Layer 5 of a small transformer language model trained on English Wikipedia (9 layers, counted from 0, width 128).
A neuron adds its activation times its output weights to the MLP's output. To switch it off is to set its activation to zero at one token and run the rest of the model.

Output weights of the MLP neurons that the questions are about. A number n stands for n times 0.003.
n7: 13 11 10 -32 14 -15 20 29 30 23 24 8 10 43 -25 -23 -1 55 19 -20 17 -13 -69 12 -26 49 -32 -18 23 -7 -29 -29 12 8 -21 -10 6 -4 -17 33 -29 -23 22 36 3 -28 20 10 24 -23 14 6 32 15 47 -1 14 14 50 5 8 -10 0 -20 2 14 13 45 39 2 3 -20 -3 -19 11 67 43 -36 -13 6 9 17 15 -39 -32 0 39 -3 30 10 2 -10 17 3 -21 -43 6 -8 39 35 26 -21 35 23 -17 -33 18 -41 31 22 -44 7 -25 -11 11 5 3 -9 10 8 5 14 19 36 -38 -3 52 -23
n8: -37 -35 -5 -46 37 7 21 -16 29 -12 -4 -20 -1 22 37 19 -44 24 -18 -10 -6 41 26 38 69 42 -37 -4 36 -7 -41 32 -21 -20 55 -12 -20 -16 -10 50 76 -22 23 -34 -54 36 -1 -7 -6 -16 -31 49 -47 -3 5 22 -22 -5 -7 -16 6 0 -9 -32 -35 -1 22 12 24 -15 11 -30 -25 -61 35 7 24 -2 -15 36 3 -11 31 1 -10 -37 29 -27 -4 -25 6 -24 15 14 -21 -11 -48 32 -16 -19 -18 58 28 13 -26 -26 -17 -20 1 -1 -45 -45 -64 18 -9 -18 17 14 5 -8 -53 -14 -2 13 1 4 -22 3
n32: -5 32 -43 25 9 15 21 15 -6 -45 -14 -41 56 -13 1 -18 2 -35 28 -12 -19 -4 44 -11 9 -17 -24 -26 -29 -18 0 23 19 -26 -8 1 -26 -1 24 -11 -38 35 -8 13 13 33 -37 49 14 3 -6 -32 -22 10 -5 2 -8 45 11 -2 -6 10 -17 -41 64 43 -36 -37 -18 39 16 7 35 -34 -6 -7 -32 30 -9 18 25 -11 37 -9 9 -15 -17 18 6 -4 21 19 -16 -9 -7 8 26 18 39 12 -3 -18 14 12 -23 -8 -14 7 -57 26 8 -34 14 6 42 33 18 29 18 -30 -36 -14 1 26 -1 -19 -12 -5
n36: -16 -11 -13 31 -1 22 13 -29 1 18 23 -7 4 -28 9 18 -69 -38 -14 40 3 -16 -20 24 31 -29 -3 -6 31 27 16 -41 -28 -10 -24 -14 7 6 21 7 18 -29 10 1 -44 -19 13 30 4 1 -13 39 -17 -18 -9 42 13 -29 0 0 -14 -29 -36 41 -2 19 0 -17 23 -20 6 -57 17 9 -8 -58 78 -9 -6 18 25 9 -11 -31 -66 -2 -4 26 25 -18 44 -45 14 19 23 11 24 -7 -17 27 -29 -42 6 3 -30 -29 -46 -4 1 18 54 -31 -25 -6 15 -40 59 -31 -19 8 1 12 12 19 28 53 -32 -5
n43: -28 1 -16 20 33 49 29 13 0 25 -37 -23 42 50 12 -1 -21 5 13 16 6 29 6 -3 -33 31 -4 -14 -4 15 -59 13 3 -30 32 0 10 41 5 22 21 -1 32 32 0 -14 -9 -26 7 -9 20 8 28 33 42 -11 -2 -36 2 3 38 50 -41 -3 13 2 4 -4 29 32 -5 -21 1 13 -11 7 25 7 30 -11 13 -30 -79 -37 -42 48 17 44 40 -2 -14 21 6 -24 20 31 10 45 2 -21 -9 47 -54 -47 21 -6 18 30 -5 -20 19 42 -42 -4 -36 -19 -31 20 30 32 11 39 -21 34 -4 -6 2 4
n49: -6 -24 15 -8 29 26 9 13 27 -18 -28 -6 -7 12 -4 -15 16 40 34 -15 -4 -19 -30 -14 28 22 -3 -21 -9 53 7 -11 23 -1 -1 -2 -32 0 -5 -56 14 12 -24 16 -11 -39 -48 8 27 -21 -13 -41 -11 -5 -7 -10 14 -5 -26 16 -34 -22 -7 34 18 34 -18 -10 -35 38 -52 5 -18 1 67 -18 -20 -25 -45 36 21 -2 29 0 6 -17 30 -6 -66 25 28 31 -17 11 -18 32 20 23 1 -2 24 -17 8 11 47 -36 57 -26 53 -29 7 -1 16 5 -28 4 -10 11 20 -8 -5 0 -10 21 -26 6 -6 35
n77: -30 3 20 -34 16 -2 -37 11 0 0 9 8 48 -6 -4 -35 9 -23 -10 12 1 10 -1 9 13 29 3 22 -2 24 -44 -3 -47 4 -1 22 25 8 3 24 -6 -15 -18 -15 2 -28 10 14 14 -9 -6 -34 -36 -25 -20 -26 -6 3 33 4 13 -9 -16 -5 -18 72 -30 -8 18 -16 15 -40 19 1 -19 11 34 23 27 22 6 -3 -2 12 -10 6 -11 -7 33 6 14 -58 -5 -40 34 -26 -11 36 6 0 -20 -1 16 -21 -19 -10 8 50 -33 20 -34 0 66 -9 51 -29 30 25 3 -23 31 -7 38 33 -9 -3 -18 6
n95: 35 -46 -59 8 -32 -4 -41 8 20 -6 -8 -16 1 21 16 17 -48 9 -1 -19 -6 21 12 -16 18 -31 52 -4 -7 -25 4 -34 28 -37 -8 22 -1 16 -36 -28 -63 -1 12 -6 -19 -6 -25 -20 -34 -42 -39 -26 -22 21 34 2 21 15 64 -12 -24 2 68 -15 40 8 -13 -8 30 41 -6 -29 13 -25 -2 -31 -19 12 8 -11 -9 6 25 -15 -16 -2 -26 8 16 10 -21 39 -4 -15 -28 -20 17 -16 -2 -32 69 -10 -8 0 -24 44 -5 -25 -2 3 11 2 7 3 3 -2 19 22 -38 -12 -3 -51 24 43 28 -30 3 7
n108: 9 -17 30 -22 0 18 1 -10 15 24 -7 -42 -9 34 -3 -37 15 -22 -27 -17 28 -26 37 8 -12 12 -26 -15 -4 32 -22 -21 -8 -20 -6 4 -7 -16 14 -6 22 10 -46 -6 -52 -34 -48 -35 -13 -27 33 -24 -8 36 61 -3 13 2 -17 1 -28 -2 -8 18 -4 -17 0 1 -32 21 8 -7 -22 24 16 -57 15 -10 -16 -5 0 -17 -18 -8 -16 38 -70 26 3 1 4 18 36 52 13 -31 -44 60 13 -19 -7 -5 43 -11 10 14 7 -19 -44 -18 -19 -2 29 -10 -34 12 -32 22 -14 -47 -46 -5 -14 8 -24 -29 -12 -50
n127: -19 18 15 30 -22 -4 -37 -16 1 -20 -14 2 -58 4 14 -14 25 -17 -21 8 -50 -29 -35 -17 -22 -94 9 0 -17 11 -2 -18 13 10 -7 -40 14 -22 49 -28 -23 -72 18 16 -16 -13 9 4 -4 -16 -7 -28 26 25 -26 -24 -4 -33 77 20 -18 -14 37 -38 -20 -32 -15 13 -21 42 -7 8 2 16 36 -2 31 -35 4 -1 18 21 -50 42 -22 11 32 1 -7 -25 -5 6 34 31 -54 -17 -8 16 -3 24 -3 -18 -12 7 -15 -22 15 -1 12 11 3 14 2 4 -36 -19 37 -15 -23 17 -4 37 -19 -1 20 16 10 -4
n131: 41 -51 29 -29 -21 -16 -13 -6 -11 22 7 17 4 -46 5 -7 -57 -4 17 20 15 0 2 -19 -36 -3 11 -4 10 7 -26 0 40 -33 -46 -7 13 -20 -5 6 17 16 -30 2 7 11 -46 14 7 2 -43 7 17 4 -28 -15 57 -21 8 7 2 -12 6 16 -17 -6 4 -17 4 -35 -4 13 -6 -4 3 -55 7 -22 9 -23 5 -8 8 17 -36 -24 0 17 -17 18 8 7 -22 3 7 0 -36 -12 57 -24 -7 -15 46 -19 16 -30 11 3 -6 -9 1 -53 48 6 -8 21 53 7 50 -1 2 -3 -13 -3 38 -13 17 24
n142: 15 34 -44 10 -25 -4 30 -7 -21 -2 2 -3 12 -56 9 25 37 -4 22 37 -35 12 -23 28 26 41 18 21 6 1 -15 -54 -59 7 -10 -16 39 -33 -2 -24 -24 -15 -22 0 3 29 22 14 25 0 15 16 39 -18 8 -12 -1 -35 -25 -1 -10 -6 32 15 36 -28 -10 -12 3 -14 -20 15 7 18 40 68 -4 -27 -6 14 -6 44 37 73 20 32 3 20 1 -38 -13 8 -9 -3 4 -12 -36 -9 -29 -14 -11 -8 -20 35 9 -15 -17 -13 9 -17 36 30 -29 3 -44 -27 -4 -2 -6 -19 32 25 -7 -22 2 -9 -28 6
n147: -34 4 33 -7 -32 -36 -9 -5 -57 10 13 29 33 -45 13 6 -33 35 -12 8 5 15 -13 -1 -13 19 -9 -8 -13 -22 28 -10 14 -14 41 23 19 63 -9 -25 -15 -35 -23 12 18 11 -3 -31 45 5 52 10 -28 5 29 -20 8 -32 5 -4 -33 8 -26 -17 14 -38 -16 12 13 42 16 20 -34 26 -10 -2 3 -14 25 1 9 25 -1 -27 40 -21 -18 -37 -23 14 -36 -44 -4 -26 41 -20 18 6 -4 -9 -5 34 36 -34 -52 -28 -17 -50 28 -6 16 -25 -8 23 45 -34 52 -2 -35 55 -25 -26 30 42 54 38 -13 -24
n150: 11 -1 16 20 42 5 -19 3 -12 -9 -9 -18 2 57 21 50 58 12 -6 -15 21 19 -44 12 32 11 21 -6 35 -41 3 59 -10 -6 -36 -78 17 -15 -2 -19 -11 -32 20 1 18 -40 3 36 -1 -4 67 -12 21 37 -31 5 -22 -21 10 -8 14 3 -31 59 -41 23 -11 6 31 -24 33 -7 17 6 28 10 1 11 35 -50 25 22 -15 -17 51 33 21 29 -24 -16 39 -23 -8 57 -32 -10 7 4 -89 -20 -18 52 -14 25 -13 1 35 19 -16 16 26 -5 -13 -10 -30 26 7 5 -16 -16 10 41 -17 -18 -14 16 -9 -28
n181: -4 7 -41 42 1 -36 18 16 -20 -9 -18 3 14 -44 0 -22 4 18 -37 39 9 -14 13 6 -15 30 21 -30 -27 -3 3 -24 24 23 -10 9 3 -11 14 -24 -5 -40 -5 3 23 -16 -2 -43 -10 -36 -28 -41 6 -11 52 1 21 -8 26 16 -13 -15 -16 -2 -11 -15 -3 10 -13 5 13 -17 -16 57 14 -40 -21 22 42 -13 39 -28 -6 11 -6 5 47 43 -31 0 -8 -55 14 -2 49 -5 15 35 3 11 21 -29 7 30 -23 0 11 -31 5 -45 32 38 4 3 3 5 -44 34 44 -6 -11 0 4 11 -7 -17 -40 -46
n187: -27 7 -18 -4 10 56 -1 -16 -29 25 2 -19 -9 -17 -22 -14 -12 -15 -20 -14 22 -14 30 -1 -29 15 -8 -51 24 -59 -9 42 -20 -1 -13 28 14 20 -23 49 -23 -19 17 -9 61 -10 24 -10 -29 6 -14 9 21 12 -24 -38 2 -35 10 35 12 -35 -36 39 -18 29 22 4 5 1 -1 18 -11 6 -52 37 -1 -4 26 32 -27 -13 26 -46 -10 -4 -28 6 7 41 35 -29 -5 14 20 4 4 5 -21 -7 -13 -10 28 27 30 -6 5 9 0 5 -7 1 -14 15 0 9 55 -2 -7 -43 27 7 -52 25 -24 6 20 5

Each question names a token from some text and the token that comes next. It shows the activations a of the neurons there, in the order above. A number n stands for n times 0.017.

Then comes g, the gradient of the next token's log-probability with respect to the MLP's output, scaled to length 1. A neuron's effect is roughly proportional to its activation times (output weights . g). A number n stands for n times 0.0039.

"my", then " Award"
a: -38 -3 -10 0 11 6 5 10 10 -4 15 7 7 -1 0 -15
g: 29 19 20 -8 -25 6 -18 -6 -45 7 22 23 -14 55 4 -20 -48 2 27 -27 5 20 6 17 -38 -3 -1 -9 2 -12 -2 18 7 -50 -28 24 -28 -3 4 -12 -41 4 -6 -31 -1 5 -10 14 11 -29 3 28 36 11 8 -22 13 15 46 -27 -4 -48 46 -11 1 -12 -6 1 2 16 31 -42 6 -23 0 -6 17 9 -20 -17 9 -42 40 -17 -4 1 -5 -5 2 -12 -16 -12 -28 -13 -27 0 5 16 5 8 45 6 13 2 -28 16 -12 -9 41 15 29 -20 0 58 -5 5 -31 24 5 29 29 -37 8 -58 -31 -1 -17 3
Switching off which neuron hurts the next token most? n95

" watch", then " design"
a: -15 40 3 -8 -8 -3 -1 -4 -1 -5 -4 6 1 0 -11 0
g: -28 63 -9 -4 11 52 -29 -22 52 -15 -2 14 -29 33 -5 22 10 12 13 20 -28 40 -25 13 12 41 -2 -14 -18 7 -33 -30 0 10 18 -6 8 -22 4 20 -1 4 -30 13 -5 -11 -8 -22 17 19 46 -20 19 20 4 -41 -24 -13 40 20 22 7 19 -22 -3 26 13 26 45 -20 10 -62 25 22 6 42 -23 -8 -11 -18 30 -20 37 3 15 17 32 -34 -14 10 -14 1 -35 -5 8 0 -1 24 13 -1 -10 15 13 -20 33 -34 -10 5 5 1 17 -9 -21 10 -21 13 -2 35 28 9 -13 -13 15 -42 22 -4 8 25
Switching off which neuron hurts the next token most? n8

"og", then "ler"
a: 5 -12 2 2 12 8 -38 0 -4 -3 4 95 8 1 -1 -7
g: 30 8 -34 21 -33 -12 19 6 -12 9 -6 9 -10 -28 51 25 18 -16 13 -16 -38 5 -21 -27 1 13 18 -11 4 -27 2 -19 6 -7 -2 37 5 -8 -36 -3 40 6 -23 2 3 -6 19 11 -5 22 25 22 -19 19 0 31 22 -19 33 6 -4 8 -31 30 -16 -18 -16 29 -4 -6 -21 -16 -41 2 -19 -2 -20 30 24 -47 -8 8 -21 24 36 4 36 25 -38 27 -15 31 41 5 37 6 -1 0 24 -17 21 16 32 40 -13 10 -5 6 -40 -27 -19 -22 4 -21 -9 12 11 -7 -47 -16 30 17 -29 -65 -6 -14 -17 43
Switching off which neuron hurts the next token most? n142

"d", then " Dennis"
a: 0 -8 -5 4 -2 6 10 21 -1 0 1 0 6 -7 1 5
g: -4 6 -15 -20 7 44 -1 -35 -18 35 3 -28 -32 34 44 -30 0 -47 15 -1 17 31 61 -34 -20 20 17 -25 -13 -1 -4 -8 -24 9 14 30 26 -30 -2 7 37 -26 37 31 27 45 -24 -11 -15 4 10 -17 -6 19 -34 -1 -11 0 27 -29 -4 -67 11 -1 5 -1 22 3 1 1 36 -1 -18 12 -35 30 12 32 -4 1 -34 23 13 -21 -10 28 -8 15 -23 -17 7 13 8 -19 26 -5 -7 7 2 3 -20 18 3 -39 -33 22 33 8 -3 10 -4 -35 -17 19 -14 -5 18 -11 -9 -18 -27 -22 -7 -34 -26 -25 13 28
Switching off which neuron hurts the next token most? n187

"9", then "0"
a: 14 2 -14 -9 1 21 -10 2 4 -26 -12 1 1 -12 -33 8
g: -14 -14 -8 23 -21 34 -46 -6 -11 -11 5 -34 21 3 22 -21 -41 0 5 -2 -35 -3 -7 -12 -5 6 -33 4 3 -33 1 8 0 -24 -6 9 -6 33 -7 5 -13 -1 -19 0 29 8 -13 -6 23 -12 24 -4 16 17 -3 53 11 -3 -5 4 2 -8 -18 11 43 -61 -37 24 -23 -8 13 34 -8 13 -41 -4 -10 -30 3 27 58 -4 -68 -20 -7 -21 -22 11 5 8 2 30 1 21 -37 -22 0 13 -36 23 -27 48 13 17 -34 16 32 -27 -24 -45 46 -33 18 -5 16 5 0 -36 16 24 -12 8 0 -11 7 -2 13 -12
Switching off which neuron hurts the next token most? n77

" as", then " Oscar"
a: 0 -28 1 -13 65 -26 4 -1 1 41 0 18 -1 6 -1 -3
g: -37 61 -19 -21 9 15 11 24 -1 18 16 -5 -18 39 38 -5 1 -17 23 -12 19 -3 2 8 -13 5 -20 -12 -4 -45 -39 -11 19 -28 9 42 20 -21 -7 18 4 9 -12 -9 -47 47 -13 -52 27 -5 -3 47 29 17 11 29 -48 0 42 16 25 -27 8 -3 -35 -44 9 14 8 -10 -4 -21 17 15 -7 16 5 -11 14 10 -26 28 -51 -44 -8 5 44 29 29 6 22 -10 -16 33 0 -34 -8 17 -4 -23 -17 27 11 -17 -3 8 -6 13 -27 20 6 -1 -12 14 -23 -1 42 21 0 -13 -11 -10 -11 -12 -5 -19 0 -15
Switching off which neuron hurts the next token most? n43

"wind", then ":"
a: -9 -6 -17 -12 3 0 -3 -1 1 3 -3 18 2 -4 65 0
g: -62 8 -19 22 -16 5 -22 -3 8 -15 -18 -8 1 -21 6 28 27 -12 -11 10 -20 -7 24 35 -4 13 12 16 -9 -5 25 30 -12 -32 21 -4 27 -26 7 14 -13 14 7 38 17 13 16 26 20 9 13 -31 -32 0 11 23 48 11 3 21 -33 17 10 8 -10 28 -47 -19 -10 28 31 -35 32 6 -3 12 62 -6 -11 42 -19 13 -3 8 13 8 -4 -4 -10 -6 -30 8 -3 12 25 -14 -12 5 6 -13 -44 -19 17 30 23 -16 -17 -4 -1 -43 0 7 37 -38 -11 41 -61 -7 22 -61 8 1 9 36 -20 -4 21 10
Which neuron, switched off, raises the next token's probability most? n32

"ell", then "man"
a: -9 -15 5 15 42 36 0 -19 1 -1 2 -22 4 0 -6 0
g: 29 -9 0 -46 17 25 -5 -3 47 -6 5 -41 -11 17 63 -2 -50 16 13 7 -19 48 18 -18 -18 -12 -20 -28 -3 -43 -4 24 -13 1 -9 -5 -13 9 -9 19 12 5 -6 43 15 14 18 -17 5 17 12 7 3 3 13 48 15 -39 25 -12 27 25 -14 31 -9 20 -27 10 -6 -7 12 -12 -33 -20 -40 -1 19 -1 32 -27 19 27 -2 -23 -4 -16 -1 -2 24 49 -21 21 12 7 6 -21 5 -13 30 7 -13 -16 6 -4 -35 -23 -16 51 -41 22 -2 -23 1 -42 -8 -19 16 22 -13 0 19 34 -50 -35 -1 15 -18 -5
Which two neurons, each switched off alone, lower its probability most, in order? n43, n142

" ", then "electric"
a: -2 -4 -1 -17 -7 11 2 -1 -3 -3 -20 0 -5 2 -2 0
g: 3 -21 14 -9 18 27 -38 -7 -10 -20 30 9 -19 34 14 -4 -26 21 -20 -13 -5 19 30 -58 -14 8 52 -7 -12 -13 4 30 22 -4 -6 -18 2 -21 20 2 -10 -29 23 57 44 6 -37 -3 48 -2 63 -40 11 -18 -38 25 -26 40 12 20 7 3 4 6 -5 9 24 32 -19 -25 18 -19 -15 21 -16 34 16 4 3 3 -4 0 -3 -34 -16 -22 22 -3 1 0 8 19 0 6 22 -2 18 -16 10 -28 15 30 31 9 13 7 25 -1 55 -28 -20 -15 -10 -6 -33 -8 -14 40 20 37 -7 6 -17 28 15 15 -23 25
Switching off which neuron hurts the next token most? n36

" basketball", then "."
a: -12 1 9 -10 8 36 17 -3 0 4 -5 0 -3 -6 0 0
g: -35 28 3 6 25 -54 1 -21 42 0 3 -25 44 22 11 -29 28 3 -35 14 0 9 21 -33 -2 23 6 -14 -2 -10 -4 -5 -24 -23 -5 11 0 -41 9 5 -1 31 9 -24 9 22 51 42 14 2 12 -1 20 11 6 -9 -27 20 -72 -6 -32 41 -20 15 2 -9 40 31 8 -10 -10 22 39 -1 -14 -33 -13 40 22 54 39 17 29 23 18 -30 0 2 11 15 23 -17 -53 -19 2 3 3 -3 17 -3 13 9 -12 30 -5 0 -24 -7 -15 -8 -3 -13 22 21 9 25 23 -22 31 -20 0 -38 -7 12 -1 11 -11 -7
Switching off which neuron hurts the next token most? n32

" more", then " suit"
a: 28 -1 0 -78 2 20 13 1 8 1 -12 57 -25 6 -10 -9
g: 14 -7 -6 4 0 60 14 -32 -10 12 -19 -5 -4 5 24 24 9 22 1 26 7 -14 -12 -26 19 7 -16 -36 -35 -17 -7 -17 25 -25 6 -5 -3 1 9 20 -35 9 -22 -2 -42 -25 24 -13 -10 42 -22 26 40 12 -15 6 -9 -35 16 -3 -15 8 25 -21 -33 -2 -29 -78 -21 19 6 1 3 6 -1 -16 -4 -41 9 7 22 14 -10 20 -14 -19 -20 7 4 -21 13 2 -14 23 -52 -24 -39 -13 7 -22 9 -14 6 36 -21 5 -26 -8 47 5 -21 -6 -39 -33 30 -12 15 -52 9 16 -2 -35 25 -17 27 46 -18 19
Switching off which neuron hurts the next token most? n142

"lock", then " position"
a: 53 -4 1 -12 -5 11 1 6 3 1 11 12 6 -9 7 -37
g: -24 11 -26 5 -14 -18 -7 -23 -12 -17 -8 -2 -1 8 17 3 -16 33 47 -11 -42 -14 -48 22 -19 25 4 -3 -20 19 -2 -31 7 -13 -32 -2 19 29 34 -43 -11 16 3 -1 -3 -49 -29 13 8 18 43 -7 -1 -26 22 23 -18 17 42 -22 23 -5 28 6 32 15 43 18 4 5 -13 1 -16 13 32 5 -1 -14 -13 -9 -36 -18 5 5 -21 0 40 7 -7 -6 15 -8 23 2 0 -12 19 47 -27 -54 17 -13 34 -23 -17 22 25 -18 -24 53 52 -32 18 46 15 19 11 1 -19 -23 6 -11 -11 -33 3 -15 22 13
Which two neurons, each switched off alone, lower its probability most, in order? n7, n187

" and", then " Sinn"
a: -6 -9 0 1 29 -21 -1 0 4 -3 0 -1 5 11 -14 2
g: -6 25 -8 1 -22 30 -3 14 -23 10 -50 -2 -12 -10 0 -66 -24 -18 39 9 -6 -17 27 10 -17 10 -42 9 -32 32 -14 -17 2 -2 30 50 4 -60 13 37 25 7 -42 -1 7 27 2 -19 -30 -23 0 -4 8 6 26 2 -69 -2 -26 -17 -7 -2 -24 -23 4 1 29 -2 25 13 -5 -26 -26 -13 -18 -8 -1 -1 27 26 -36 1 -42 -29 -8 31 -6 0 6 -13 8 -9 19 -1 19 -2 -14 4 -5 13 -4 -23 -36 -13 28 -26 -21 -12 1 -18 -57 -6 1 28 6 -13 5 12 -24 26 -16 -7 20 26 -47 -25 17 11
Switching off which neuron hurts the next token most? n43

"ar", then "k"
a: -71 -7 1 3 -18 0 6 0 12 63 2 -8 -14 -14 -4 -7
g: 14 30 6 3 29 14 5 11 -24 -4 -31 -1 11 -35 -26 1 -41 2 2 -10 55 -21 -11 -72 -2 -24 -19 21 33 -31 33 -2 21 36 2 -7 -1 39 -6 26 -13 8 20 -16 40 -14 20 32 23 -26 1 -42 48 -6 29 -2 5 9 1 16 18 -11 -11 -17 5 -46 39 30 6 2 -6 10 -9 -9 -6 26 10 15 21 -17 1 31 -17 -14 18 -7 25 -2 5 15 -36 -28 19 -4 33 -12 23 -11 -16 -33 -1 6 -7 -40 -26 6 7 -7 3 -4 47 -8 -2 0 -20 -11 -16 -48 45 -11 15 -13 10 40 -25 18 27 25
Which neuron, switched off, raises the next token's probability most? n7

"-", then " Mi"
a: 2 -4 -1 -1 5 9 -2 -2 0 -94 -8 1 -3 -1 -3 0
g: 11 5 9 9 20 -8 10 24 -26 -3 -9 -2 -30 0 2 -19 11 -39 8 -22 21 1 13 -3 -12 0 -66 14 41 41 -11 -18 2 23 7 -14 21 70 -15 2 -10 6 13 27 3 7 -11 -8 -1 8 -13 0 7 1 -30 15 -57 -7 7 -6 0 -23 -33 -15 0 -6 16 -33 -20 9 26 -34 -2 -33 -51 -18 7 26 35 -53 -10 41 -13 5 -12 20 12 -3 -18 7 22 -36 -31 -6 -1 -55 5 -12 30 -8 28 8 16 -53 0 20 20 4 -11 40 -5 -4 11 -7 36 -33 -14 37 15 -22 -11 6 8 -8 12 -19 7 45
Switching off which neuron hurts the next token most? n127

" −", then "1"
a: -1 -15 -9 1 -5 4 10 9 -5 4 -3 17 41 -20 0 -1
g: 7 -3 -27 42 -15 -24 -13 -27 -11 10 -15 37 -8 -23 -40 -17 20 -21 -13 5 -2 -37 -29 7 6 -14 9 9 -31 7 -21 -7 -24 0 18 13 5 10 9 42 3 -11 -2 -2 -22 -25 -8 -59 -51 -25 38 8 -18 27 44 -24 -9 15 -17 17 6 54 21 13 -6 -12 -1 36 17 -2 35 -32 -28 -15 -20 -17 7 13 -22 53 -21 16 -10 27 9 -29 -22 -1 -5 -29 -2 -24 -5 8 17 1 14 -18 -16 -14 32 28 -19 21 -4 32 -8 3 17 -14 -16 -9 32 23 -2 -26 -3 7 4 -6 51 -10 62 -4 16 31 -43 7
Switching off which neuron hurts the next token most? n147

" ", then "Beginning"
a: 0 1 51 -1 2 5 0 -3 1 -9 -3 -1 -7 0 0 3
g: 15 -25 -66 -18 -2 12 -12 19 26 7 -7 7 6 -38 -25 13 -45 38 -38 2 19 0 33 32 -24 -18 -50 1 16 -11 -11 21 15 35 -4 8 0 47 15 -6 4 16 -35 6 -5 6 16 -26 27 14 15 -2 -24 18 42 -9 -24 -16 -21 -8 -5 5 33 13 29 -2 -29 -2 8 -10 -4 -11 22 9 -18 -60 -5 -12 -25 17 -38 10 34 7 9 -32 -1 -24 7 -51 18 4 12 13 12 -28 9 29 39 37 46 -29 -1 -8 -3 -27 32 -2 -5 4 0 55 22 -11 15 -29 10 -16 -21 -6 1 -10 -16 -24 0 -1 -4 18
Switching off which neuron hurts the next token most? n32

"w", then " +"
a: -3 1 -1 21 -2 2 41 14 -11 8 -1 19 -1 1 3 -1
g: 1 -3 -7 -16 -21 34 9 -8 -16 -4 -51 7 1 -50 -33 14 -5 -7 12 -1 -29 -13 -2 11 15 -2 -2 16 -26 -20 31 34 7 11 -4 27 -10 6 22 29 -8 7 -19 25 -13 -3 -4 -4 -13 8 1 4 -29 6 -9 -39 -31 19 -13 21 35 5 -7 -23 35 -3 9 -22 -11 -22 7 -34 -31 12 17 30 5 -26 -12 -5 8 -14 -25 -2 9 29 -12 -23 -30 63 28 39 -4 -53 41 -10 -3 17 -55 23 -4 48 -3 7 13 37 4 -6 -14 8 20 22 -18 36 3 12 -10 -54 2 -26 -4 2 -64 -33 -10 -10 -31 11
Switching off which neuron hurts the next token most? n142

"io", then " González"
a: 12 9 0 0 6 0 -3 -40 12 -4 -7 -3 2 -2 7 -2
g: 32 -31 25 -15 1 9 35 -6 12 11 30 -28 -5 50 25 -29 17 -31 15 34 30 5 19 17 -33 12 -16 -1 -21 9 -16 4 -12 -31 -12 6 28 -5 26 32 4 -6 -21 4 -30 29 10 -28 -14 4 22 -16 -37 -3 4 6 -24 1 25 -1 5 -24 -29 -40 59 -35 -47 13 6 -8 47 -25 20 -21 7 20 8 0 11 20 -11 4 -26 -11 -33 21 5 1 -6 -25 3 -24 -28 -12 -45 -44 -39 -23 -7 21 2 -10 5 -1 -44 24 1 10 -31 -23 -19 1 8 28 -11 -1 26 -11 -33 -9 -17 -11 3 -1 -34 6 -22 53
Switching off which neuron hurts the next token most? n108

"-", then "star"
a: -1 -6 3 -57 10 7 5 -9 -9 -9 -18 -6 -2 -6 0 -5
g: -31 -22 20 4 -22 3 -2 -15 -2 -5 -11 -9 -24 2 28 -37 -43 -9 13 31 -6 30 19 9 -14 -20 -22 -34 -28 -14 21 -7 -1 25 -23 15 -5 5 27 18 -8 33 -35 -38 4 69 16 -22 -20 -6 -14 47 -10 -26 -3 7 6 19 22 -23 -13 -18 -4 21 15 -2 -29 -1 -26 62 -5 -18 18 0 -14 -1 15 -39 1 26 38 -4 17 -13 -12 -1 8 -9 18 -24 -49 -14 5 16 7 -11 -30 70 37 -14 29 -9 -9 5 41 8 1 2 56 20 -29 -3 31 -8 -20 35 -7 3 -2 20 -13 -18 10 4 -8 -1 -16 19
Switching off which neuron hurts the next token most? n150

"s", then " various"
a: 1 3 12 -12 45 24 -1 0 13 -1 -3 -4 0 17 2 -1
g: -16 -42 -8 -1 31 17 4 -5 21 50 1 -9 16 9 -11 -32 -3 29 28 9 78 1 -25 0 4 -16 5 -1 41 -3 -4 -34 -29 -23 30 13 -18 -22 1 -13 -16 35 4 9 27 43 6 15 -20 18 61 6 -17 10 -11 38 -9 -19 23 0 30 10 32 20 8 2 -9 -23 -22 28 33 11 5 12 -14 -12 28 -11 12 -28 -16 -10 -31 4 1 18 10 -17 -23 -10 64 -23 -7 -8 47 24 -20 -20 -22 -14 -15 7 -20 -6 3 0 7 -15 19 43 -6 -4 -8 7 -7 28 38 -12 -27 -46 -6 11 -9 -27 33 24 14 -13
Which two neurons, each switched off alone, lower its probability most, in order? n150, n43

" High", then " jump"
a: -3 37 14 -6 1 -3 3 9 -12 11 -4 -3 14 -4 0 11
g: -9 -16 -15 21 17 6 8 4 -16 19 3 -15 -2 21 -16 20 -2 5 44 0 -12 45 7 12 -4 -5 19 21 -18 18 3 14 -3 -17 -5 -49 0 8 28 28 10 4 53 -19 9 -19 27 5 30 49 -3 16 -8 -26 -44 -8 -54 35 42 -63 41 32 21 32 -12 2 -25 28 18 -21 14 16 -44 -6 -3 -8 -19 29 -6 0 0 -16 3 5 17 28 -2 29 -8 11 -16 -32 -38 -30 46 -5 10 19 -8 -22 66 27 -6 -22 29 7 -22 12 -6 0 28 -8 -16 10 -37 8 -15 3 -8 29 15 3 10 9 1 21 17 1
Which two neurons, each switched off alone, lower its probability most, in order? n108, n8

" W", then "ire"
a: -2 1 -3 -3 0 -3 -21 5 -2 -5 -2 3 -1 -29 -6 1
g: 15 40 -3 -23 -29 36 10 -19 2 -6 9 -28 1 -4 51 47 14 -5 8 -51 60 10 13 20 41 7 -26 -1 -17 -2 -2 22 -27 -17 10 -25 16 -24 26 -41 16 -9 -1 18 -20 -13 13 -24 -29 -25 5 7 -43 25 41 -5 -17 -4 -15 -9 -15 14 -4 -16 5 -22 16 -13 -21 -20 31 -1 20 46 -16 -5 5 -24 17 23 19 35 3 -41 -10 33 11 -25 -28 -29 14 -10 -10 10 -28 -4 -8 19 -18 -23 40 -3 40 29 10 -43 40 22 33 -22 -19 -6 -28 -4 23 1 -26 9 15 20 -13 18 -14 17 12 -17 -14 6
Switching off which neuron hurts the next token most? n77

" |", then " E"
a: 1 -3 -2 -2 0 3 -2 -11 1 1 -27 -2 -2 -3 -6 -5
g: 3 -27 -31 -1 3 11 -28 11 24 -23 4 26 -5 14 59 -54 23 4 33 -19 15 -10 -2 10 -9 14 -74 -4 -13 2 -34 7 -20 8 4 -5 21 -25 9 -6 -17 26 13 49 -28 17 -5 7 15 -22 -10 4 9 25 -26 -3 -28 -16 13 -10 -18 -60 8 -24 44 -27 23 -3 -28 -42 2 -33 9 -1 -36 -11 -7 9 -26 33 -7 3 -25 1 -3 21 28 -28 -15 -4 14 -22 -43 21 -11 -11 -15 0 40 -36 -28 5 -3 -15 9 6 39 13 -31 -18 -15 -5 -23 28 0 1 10 3 -8 -15 12 15 -47 -9 -12 -30 23 28
Which neuron, switched off, raises the next token's probability most? n131